Layer 9 of a small transformer language model trained on English Wikipedia (19 layers, counted from 0, width 96).
A neuron's activation on a vector x is quick GELU(weights . x), where the dot is the dot product. Quick GELU of z is z times sigmoid(1.702 z).

Input weights of the MLP neurons that the questions are about. A number n stands for (n - 500) times 0.0013.
n60: 449 452 561 385 534 253 669 298 573 544 396 491 641 758 325 287 278 282 290 338 496 297 399 468 303 557 464 740 376 574 603 464 496 610 349 433 528 446 470 647 444 609 651 558 779 606 352 703 643 595 520 391 581 641 559 261 504 512 264 520 425 552 438 642 364 473 512 452 749 393 467 321 488 471 730 636 318 772 399 766 428 496 483 620 614 219 465 590 622 634 267 563 461 532 410 504
n164: 407 431 762 585 612 475 384 447 943 500 684 334 538 686 526 360 398 376 625 467 835 555 436 363 711 349 570 594 449 588 386 541 570 419 575 586 331 603 402 375 409 442 443 534 504 437 660 559 654 361 916 544 488 504 509 492 281 521 471 364 312 304 313 500 287 258 574 639 496 432 576 801 421 436 479 428 477 454 487 500 665 500 389 457 379 604 805 462 575 659 433 276 633 541 676 247
n180: 496 518 681 619 542 338 449 547 556 485 547 628 655 563 538 438 514 401 561 603 467 590 702 684 578 75 427 424 508 277 586 630 363 443 522 397 584 616 662 745 694 762 590 410 286 548 472 421 608 522 676 489 574 406 447 580 552 318 478 562 386 580 549 401 478 405 376 612 519 575 407 341 546 386 694 410 504 714 389 419 529 478 428 440 404 524 948 421 337 637 560 454 664 555 637 391
n193: 564 515 589 390 605 322 631 398 367 396 553 569 560 496 384 350 564 692 689 690 393 476 567 562 570 445 703 531 765 719 256 356 443 659 461 572 485 684 658 428 270 633 538 456 443 449 455 508 371 792 392 530 423 706 780 481 504 504 431 504 368 568 344 523 695 445 870 232 552 413 590 496 659 532 476 717 657 531 504 639 438 527 595 671 520 487 305 543 527 434 398 295 665 372 294 433
n228: 641 344 389 493 410 393 373 632 517 538 493 638 341 319 639 517 449 375 418 286 473 475 540 538 445 493 862 517 648 549 314 493 522 527 524 639 384 402 526 493 524 459 534 680 351 448 483 366 476 697 233 679 338 450 578 333 811 556 442 264 429 398 421 683 626 510 503 455 390 493 462 552 335 447 329 539 424 517 457 534 370 514 624 489 637 504 606 539 701 559 472 425 430 579 331 504
n266: 699 653 418 534 356 561 478 483 395 405 573 473 664 413 437 560 547 276 680 539 440 628 588 336 454 653 324 419 385 557 769 339 573 686 517 491 629 784 235 419 509 328 411 287 338 395 400 531 576 786 586 271 439 442 316 496 706 316 432 384 339 551 471 656 470 326 34 223 606 421 579 483 637 304 632 694 552 608 227 444 306 465 496 327 189 387 609 518 474 583 837 563 500 487 463 531
n272: 592 480 603 532 448 453 567 529 595 415 535 444 506 517 394 550 595 279 460 433 615 521 568 559 720 357 607 561 494 467 476 681 659 380 438 473 555 584 324 619 613 579 687 488 448 423 438 482 491 372 535 545 723 647 558 607 556 627 604 517 615 532 668 512 561 626 378 576 407 411 488 338 632 527 449 414 564 562 670 406 497 447 716 587 622 490 455 676 476 586 595 442 631 403 453 402
n282: 555 344 792 595 302 143 468 357 704 439 520 727 471 388 579 452 500 462 592 374 416 459 734 609 526 373 412 528 669 439 434 579 715 528 692 592 568 569 491 626 343 775 484 322 484 447 753 463 401 611 721 500 338 234 387 424 471 549 292 580 458 424 469 541 775 407 404 491 546 306 389 696 562 258 418 537 363 541 584 342 544 573 583 413 669 175 513 586 398 569 352 740 622 278 543 463
n310: 690 472 298 666 582 630 715 563 467 514 525 466 537 521 169 607 504 481 437 388 433 607 451 328 546 489 464 489 243 569 621 634 515 683 348 493 593 582 488 474 579 651 468 614 610 395 503 430 482 302 407 514 453 522 325 649 318 482 397 496 537 482 483 414 628 569 464 488 647 584 729 598 603 411 343 441 386 413 388 741 604 291 493 747 609 336 508 442 377 413 405 519 437 453 148 774
n346: 456 360 439 488 723 573 480 444 402 702 648 457 591 670 667 548 452 366 180 589 476 769 480 480 380 529 685 144 413 451 306 548 418 468 496 437 516 454 578 521 677 605 679 313 648 471 321 284 413 508 234 527 565 529 538 724 471 619 388 347 475 795 391 524 780 306 700 447 525 426 656 443 736 304 607 500 558 776 336 423 330 585 529 583 627 280 456 652 455 435 611 614 484 609 483 508
n371: 657 594 457 455 650 680 611 503 586 621 426 701 349 612 679 181 410 351 354 569 526 567 554 386 479 546 614 306 517 480 540 391 507 663 533 398 636 578 454 486 373 458 629 513 584 407 585 413 394 550 419 427 552 433 470 574 337 490 455 571 564 535 466 356 410 456 458 677 577 447 682 754 631 487 324 577 392 382 466 624 422 510 708 510 606 656 407 523 516 612 546 381 373 284 556 400
n394: 437 599 589 469 596 396 280 374 601 392 710 555 467 695 492 472 646 558 463 580 350 205 465 364 436 224 492 468 533 188 316 504 415 430 379 400 353 637 457 558 584 409 681 619 689 589 392 619 583 549 560 724 344 665 479 512 642 289 389 727 479 867 611 448 370 546 611 330 323 504 581 532 554 409 288 565 381 858 537 404 404 524 508 467 441 544 254 292 424 557 411 421 414 588 321 679
n419: 398 563 564 584 694 444 455 416 436 649 610 370 489 528 388 519 518 345 523 478 485 397 680 452 373 625 630 305 454 398 462 482 342 682 575 566 611 511 215 422 622 444 438 599 555 357 493 221 723 375 433 669 788 485 473 382 383 262 618 478 512 353 532 388 478 661 400 573 335 367 440 568 693 488 386 447 533 616 709 351 474 418 584 243 208 265 623 561 470 696 727 504 551 631 611 432
n472: 522 292 574 341 492 359 441 398 470 393 741 574 568 246 657 518 645 523 538 319 522 632 521 437 555 582 625 211 353 545 530 475 374 543 433 496 269 546 424 739 342 337 424 542 478 220 397 678 449 402 320 521 570 686 404 507 579 164 643 482 542 427 567 419 467 277 478 275 326 511 403 344 532 515 658 462 342 545 500 308 758 541 557 432 485 476 500 368 444 649 567 527 658 485 520 553
n480: 707 551 278 334 529 443 327 431 495 618 755 923 336 594 685 523 454 607 456 528 310 490 346 213 445 257 295 495 481 505 481 845 575 624 405 685 397 410 672 363 556 475 500 481 630 704 400 370 251 299 551 133 599 872 481 463 715 410 281 271 417 551 455 759 704 770 695 383 486 375 247 462 410 582 390 581 495 590 768 491 364 637 500 365 608 423 505 562 240 301 467 285 345 476 265 500

Each question shows a token from some text and the vector x that enters the MLP there. A number n stands for (n - 500) times 0.009.

"king": 499 627 629 594 491 408 315 538 298 410 443 683 404 446 262 728 613 695 528 579 631 626 436 590 383 572 482 733 594 571 699 442 519 426 631 602 331 375 485 346 520 640 403 530 439 451 470 561 733 417 373 439 466 428 643 568 361 688 387 549 477 530 682 212 445 514 606 495 197 567 561 739 379 666 288 474 567 544 412 608 552 684 451 490 250 549 326 550 481 340 576 570 359 342 679 529
Which neuron lights up most? n193

"ven": 499 531 710 595 532 619 518 385 387 517 397 536 346 522 347 500 644 580 465 404 453 722 498 603 361 534 573 622 503 505 791 443 447 399 734 588 482 289 645 544 488 581 340 514 517 509 473 640 846 578 484 407 491 529 687 625 406 685 269 420 691 538 486 272 261 390 449 689 520 435 521 558 241 711 532 448 356 618 604 638 446 612 548 327 440 454 370 621 489 275 350 595 266 283 622 574
Which neuron lights up most? n60

" Indian": 322 660 779 787 415 503 516 472 505 563 427 570 542 268 343 762 490 616 562 441 573 717 219 563 466 521 541 542 385 478 715 485 331 463 517 450 197 366 465 489 532 715 521 388 279 337 566 639 633 651 362 541 544 305 584 686 406 678 386 507 544 592 527 466 483 548 439 505 309 654 331 591 432 814 527 548 423 630 459 539 397 584 597 450 433 559 550 513 445 259 437 571 453 265 674 567
Which neuron lights up most? n180

"o": 479 510 590 456 511 571 508 288 468 640 644 781 339 407 189 633 602 582 400 477 511 519 480 508 391 580 575 627 600 358 517 568 412 460 440 492 374 261 485 412 546 623 312 419 533 388 456 682 614 435 493 173 715 427 632 609 389 541 634 421 660 501 602 474 437 580 531 462 240 423 498 623 107 658 553 523 524 650 434 558 644 569 367 590 289 549 473 538 443 412 607 604 326 373 766 497
The most active neuron and its activation: n480, at about 1.7

"ac": 415 524 665 690 436 422 497 434 415 493 472 607 617 180 246 607 438 396 460 536 495 532 125 597 443 450 557 678 590 481 798 501 395 487 555 457 250 340 461 544 666 745 511 530 456 352 618 632 437 475 469 416 495 534 554 549 557 586 756 482 596 532 566 382 468 599 452 639 552 576 540 733 231 629 602 564 400 464 491 451 482 619 260 580 168 650 568 629 584 436 424 662 406 271 686 537
Which neuron lights up most? n180

"P": 527 680 515 582 402 538 354 562 301 472 224 358 457 275 372 473 501 549 416 278 489 669 306 508 473 563 471 748 617 522 764 412 322 412 457 552 461 446 366 442 555 443 444 367 365 466 534 646 613 430 430 471 541 408 535 746 475 763 482 462 603 546 749 285 413 600 397 529 523 500 517 752 251 759 581 390 483 547 447 410 330 494 419 536 418 605 372 715 620 391 505 782 277 462 719 330
Which neuron lights up most? n266

"th": 545 513 471 572 443 476 427 388 567 451 414 491 287 465 367 629 533 554 495 466 509 413 223 377 426 504 610 640 600 507 675 394 459 451 428 782 231 290 582 437 619 618 137 443 566 548 483 599 429 392 538 530 464 466 505 767 353 479 365 515 650 598 631 363 437 532 670 720 289 531 534 586 197 679 444 720 411 611 344 503 358 574 504 473 190 528 274 538 664 460 531 480 434 376 672 519
The three highest activations, in order: n394, n480, n164

"F": 524 634 419 641 509 648 577 480 575 627 217 468 502 428 420 659 592 580 677 401 569 598 393 680 481 583 559 654 601 563 659 550 506 330 468 681 352 306 412 508 695 605 372 124 490 499 394 653 482 588 510 560 554 407 585 770 446 649 505 511 704 603 662 265 432 557 563 506 543 715 579 766 282 609 587 375 388 579 458 469 194 561 581 490 390 676 475 604 605 327 680 555 377 409 676 511
The most active neuron and its activation: n272, at about 0.15

"m": 434 566 784 804 585 636 448 452 338 575 282 468 380 206 470 532 540 599 455 259 571 689 399 530 480 441 391 763 671 415 660 523 461 415 570 543 281 358 626 390 593 623 520 276 281 493 485 702 683 515 483 412 426 576 650 488 319 674 470 417 618 628 582 331 546 533 660 362 349 522 376 533 198 725 456 663 637 532 273 401 392 639 427 531 407 600 507 492 621 476 611 417 459 403 585 582
The two highest activations, in order: n193, n228

"lo": 531 436 610 563 397 520 490 293 254 782 459 562 294 263 263 461 593 478 467 514 577 489 216 466 478 557 499 525 489 391 755 406 485 439 564 534 282 479 486 274 386 449 397 396 514 275 426 670 488 269 366 388 584 352 689 727 363 471 560 337 589 507 485 470 483 645 496 703 423 409 248 733 354 585 411 479 415 551 378 587 340 603 447 603 359 638 265 601 526 448 384 661 636 431 648 577
Which neuron lights up most? n371

").": 377 508 723 862 436 646 351 514 291 670 412 572 620 211 325 554 550 593 547 316 584 459 564 585 361 585 373 490 569 501 647 478 430 557 328 371 371 308 487 481 556 697 552 187 438 683 524 427 642 421 430 471 515 501 722 705 436 505 694 554 667 751 650 285 336 475 601 483 272 613 516 634 261 694 406 549 462 549 476 547 473 563 391 427 576 611 443 459 453 385 600 472 408 316 549 623
The two highest activations, in order: n394, n180

"s": 640 414 671 688 353 558 370 448 338 626 403 491 354 416 281 614 619 399 555 315 537 668 376 524 548 607 669 696 589 528 619 467 386 466 538 367 439 381 693 318 355 668 500 279 555 344 478 793 443 412 407 457 603 394 670 418 573 559 626 359 533 540 692 535 376 620 583 698 349 510 385 587 188 500 519 587 292 536 488 694 496 532 349 610 327 554 510 442 484 290 419 789 372 432 627 661
The most active neuron and its activation: n228, at about 0.74

"up": 538 517 705 695 558 501 353 559 251 503 479 666 393 385 362 604 615 760 495 571 418 614 224 576 332 451 528 655 648 511 619 394 350 477 405 603 339 388 520 296 594 803 431 333 503 364 463 618 589 476 558 549 379 598 636 586 361 578 733 433 540 603 751 368 363 557 522 622 366 503 412 838 306 468 473 457 551 525 476 437 230 618 378 428 326 536 527 489 546 262 350 657 463 490 671 506
The most active neuron and its activation: n394, at about 0.49

"am": 361 645 587 640 389 534 563 423 563 756 473 710 594 283 452 578 534 647 598 433 435 652 335 592 483 480 497 759 602 405 622 563 437 487 375 603 344 414 310 530 721 717 440 172 517 419 372 595 576 634 332 507 368 433 500 610 418 724 587 456 633 564 613 507 474 627 478 560 406 701 545 554 255 661 600 566 408 586 533 367 378 568 475 433 206 677 508 493 686 235 614 580 376 353 596 608
Which neuron lights up most? n266

" Ju": 413 553 562 748 543 463 454 455 308 748 434 576 407 295 253 594 649 583 499 366 652 681 394 753 409 357 567 662 401 462 618 216 383 377 543 581 338 587 624 449 649 559 504 413 409 336 443 584 556 407 511 432 525 278 741 519 330 437 658 576 607 424 376 357 461 457 637 691 408 553 277 520 251 734 478 567 504 511 495 551 379 614 590 411 476 543 433 488 585 485 400 680 339 277 717 546
The two highest activations, in order: n180, n419

"and": 397 579 509 612 358 517 485 345 291 490 352 453 555 203 476 571 522 640 433 430 511 535 184 464 558 564 497 544 536 569 787 374 285 337 478 653 356 596 568 538 784 672 397 297 466 391 387 616 465 408 450 641 517 556 579 577 510 545 479 507 531 539 599 398 423 429 469 410 420 615 448 695 230 627 626 728 329 683 523 711 355 616 452 520 289 529 465 630 786 421 393 629 529 448 757 659
The two highest activations, in order: n472, n60

" h": 481 561 807 610 451 535 382 348 274 650 417 389 432 384 445 780 646 498 569 365 486 489 471 393 356 489 648 627 433 520 766 411 403 289 312 323 217 357 533 310 598 662 344 421 553 496 476 702 625 523 548 432 479 361 745 672 325 591 460 442 456 544 580 495 562 539 672 534 353 623 438 637 270 745 319 586 512 569 575 575 377 598 451 472 504 772 326 534 542 514 531 524 475 274 590 492
Which neuron lights up most? n394

"ry": 557 432 663 620 657 441 453 513 443 569 442 785 348 421 396 677 580 701 440 521 578 569 543 605 522 636 469 662 542 543 703 508 593 399 550 513 212 265 620 370 750 678 373 389 395 515 436 457 625 426 402 511 565 545 600 647 476 724 433 449 552 558 779 396 504 442 693 576 200 572 551 616 222 682 539 493 519 553 448 552 542 680 467 644 332 500 294 423 352 261 525 687 333 320 492 466
Which neuron lights up most? n480

" |": 468 517 712 645 440 707 435 453 302 706 329 527 479 330 322 737 654 576 634 362 635 578 483 594 496 572 506 627 478 567 787 483 409 640 384 446 502 430 564 551 620 726 445 245 399 506 419 554 645 532 398 516 510 391 727 616 504 601 662 434 610 809 538 511 259 470 517 573 433 544 378 693 189 697 420 525 537 468 411 583 399 448 339 380 452 564 487 454 517 299 600 628 418 265 699 689
Which neuron lights up most? n266

" p": 546 606 628 740 248 511 445 401 212 624 398 341 460 169 308 615 592 457 578 235 580 609 448 473 432 467 607 712 529 446 721 407 428 346 480 455 276 383 603 320 534 653 381 450 512 423 554 561 497 407 485 397 421 341 631 519 391 629 685 446 705 477 659 403 428 597 541 530 388 478 437 630 292 818 392 666 585 549 344 565 334 587 364 343 487 563 311 420 535 493 508 635 235 414 567 479
Which neuron lights up most? n228

"k": 483 643 675 786 327 516 333 364 389 653 402 700 550 494 418 586 637 454 381 519 493 684 368 526 513 547 447 772 522 598 629 480 267 374 357 550 441 432 697 361 581 559 502 351 438 439 426 483 649 484 499 447 413 392 630 691 452 498 585 496 458 674 737 349 414 756 539 494 250 670 512 596 363 728 510 577 319 671 375 581 411 727 410 477 267 566 404 463 484 485 524 796 321 514 458 501
The two highest activations, in order: n394, n180

"y": 557 520 496 618 564 399 440 387 381 429 326 643 351 569 395 707 695 487 652 487 526 589 233 501 478 399 374 690 503 435 623 508 423 602 494 430 340 317 401 437 738 697 315 131 602 391 435 492 824 618 387 483 468 538 671 654 571 680 561 592 509 487 622 475 508 498 622 635 340 658 438 632 421 738 524 501 362 629 444 470 489 702 368 552 244 458 457 525 523 337 384 596 455 436 654 696
The most active neuron and its activation: n394, at about 0.83

"p": 477 688 501 631 507 534 295 263 332 474 466 374 471 374 473 426 495 545 442 320 459 752 457 585 293 451 538 879 555 440 687 341 296 298 539 499 457 460 573 309 511 460 382 410 446 476 577 625 491 425 350 376 634 405 712 515 425 697 406 583 584 600 696 350 364 622 418 523 569 430 202 497 287 707 604 635 517 392 480 635 438 516 429 445 369 462 320 625 568 420 464 741 281 496 663 427
Which neuron lights up most? n60

"ev": 480 526 738 793 583 520 515 428 143 541 505 472 570 398 342 668 511 426 471 452 507 642 381 480 521 323 685 644 392 447 597 452 399 519 430 333 309 388 399 408 701 680 490 317 357 454 444 615 451 598 609 513 493 374 737 444 418 670 608 417 681 589 524 355 402 428 695 618 432 631 305 686 116 637 416 583 336 692 565 548 382 577 460 495 393 703 388 498 629 493 388 762 472 491 633 568
The most active neuron and its activation: n180, at about 0.3

" lo": 507 529 708 590 473 486 442 399 200 696 569 494 300 267 255 621 666 454 535 473 610 690 513 659 500 619 627 467 427 459 675 349 478 345 637 465 367 376 478 313 665 673 364 386 506 358 417 685 578 438 441 485 618 280 740 681 314 512 513 375 472 593 496 402 318 571 564 700 342 422 377 687 298 748 425 419 669 518 413 459 336 605 390 436 432 574 284 449 508 347 603 493 430 378 498 448
Which neuron lights up most? n419

"im": 464 438 931 724 649 423 450 470 299 524 477 466 598 274 607 587 501 624 467 413 492 650 320 465 361 330 516 496 545 414 646 353 365 419 367 611 430 315 590 470 568 550 397 345 288 368 402 644 582 534 484 621 320 603 641 446 548 477 478 510 698 580 683 455 383 474 579 546 399 450 488 560 64 806 678 579 519 605 586 535 360 610 492 600 337 540 466 477 551 453 634 642 278 539 517 701
The two highest activations, in order: n472, n394

" ": 501 539 604 657 313 490 384 390 367 691 464 546 446 385 288 792 779 534 530 370 601 546 397 500 398 461 626 608 528 536 702 359 393 433 497 310 355 348 458 413 510 753 478 287 601 520 434 618 746 567 411 525 559 382 582 520 319 644 589 305 543 501 649 443 291 569 550 537 415 513 391 588 234 651 362 500 508 617 519 402 425 640 483 436 460 605 331 426 453 420 507 509 241 300 693 781
Which neuron lights up most? n394

" Mar": 425 478 715 734 384 476 453 493 256 790 275 628 500 188 278 576 690 574 520 359 393 648 314 711 392 287 546 676 496 457 696 400 404 238 563 545 381 543 444 460 459 642 497 458 433 472 541 474 459 560 422 345 505 325 662 570 394 513 566 542 688 511 568 374 416 508 549 669 447 543 446 519 265 773 504 603 421 523 410 590 406 572 469 365 442 647 385 411 540 342 496 672 453 265 770 625
Which neuron lights up most? n180

" 2000": 523 631 657 767 539 568 501 507 412 628 486 570 479 452 387 561 438 608 445 324 568 529 403 559 272 404 481 702 485 366 656 396 475 473 495 401 441 244 581 459 559 652 645 426 384 410 452 664 730 575 606 438 412 370 677 826 407 702 482 470 699 696 547 246 505 576 509 609 307 569 580 697 346 658 581 443 477 546 480 530 273 672 457 425 523 506 384 591 466 244 466 598 260 253 621 695
Which neuron lights up most? n371

"-": 489 546 568 401 452 498 346 463 554 757 327 632 294 277 271 548 550 529 437 308 485 558 360 431 383 317 556 723 593 457 629 417 210 585 528 436 374 339 455 348 625 529 284 206 634 644 435 566 625 607 437 515 520 186 679 592 346 567 379 319 654 483 706 292 424 630 499 538 411 599 464 601 287 601 375 420 540 520 435 426 459 605 497 373 378 472 507 539 493 405 438 579 323 219 672 512
The three highest activations, in order: n419, n228, n282

"b": 482 563 597 676 392 440 567 150 328 472 515 460 528 306 313 548 645 624 369 435 662 693 164 373 407 667 434 751 496 636 617 433 396 318 392 596 489 523 464 332 490 628 360 406 393 531 503 502 540 339 526 482 492 430 728 350 596 597 570 478 507 640 552 249 435 500 644 548 536 482 476 702 315 702 572 680 377 518 512 604 688 643 460 557 299 602 551 586 660 264 626 565 481 402 554 491
Which neuron lights up most? n164

"our": 360 596 590 687 385 494 461 494 188 536 330 541 350 167 356 478 478 609 446 515 620 726 330 512 453 433 431 587 452 474 615 439 341 501 530 654 604 465 515 239 467 444 268 417 373 428 472 519 654 557 497 533 520 375 595 647 532 650 443 322 680 621 550 290 357 529 418 497 530 468 336 768 506 617 585 467 484 799 470 432 414 716 379 447 378 511 260 471 687 273 443 731 556 290 562 539
The most active neuron and its activation: n266, at about 1.5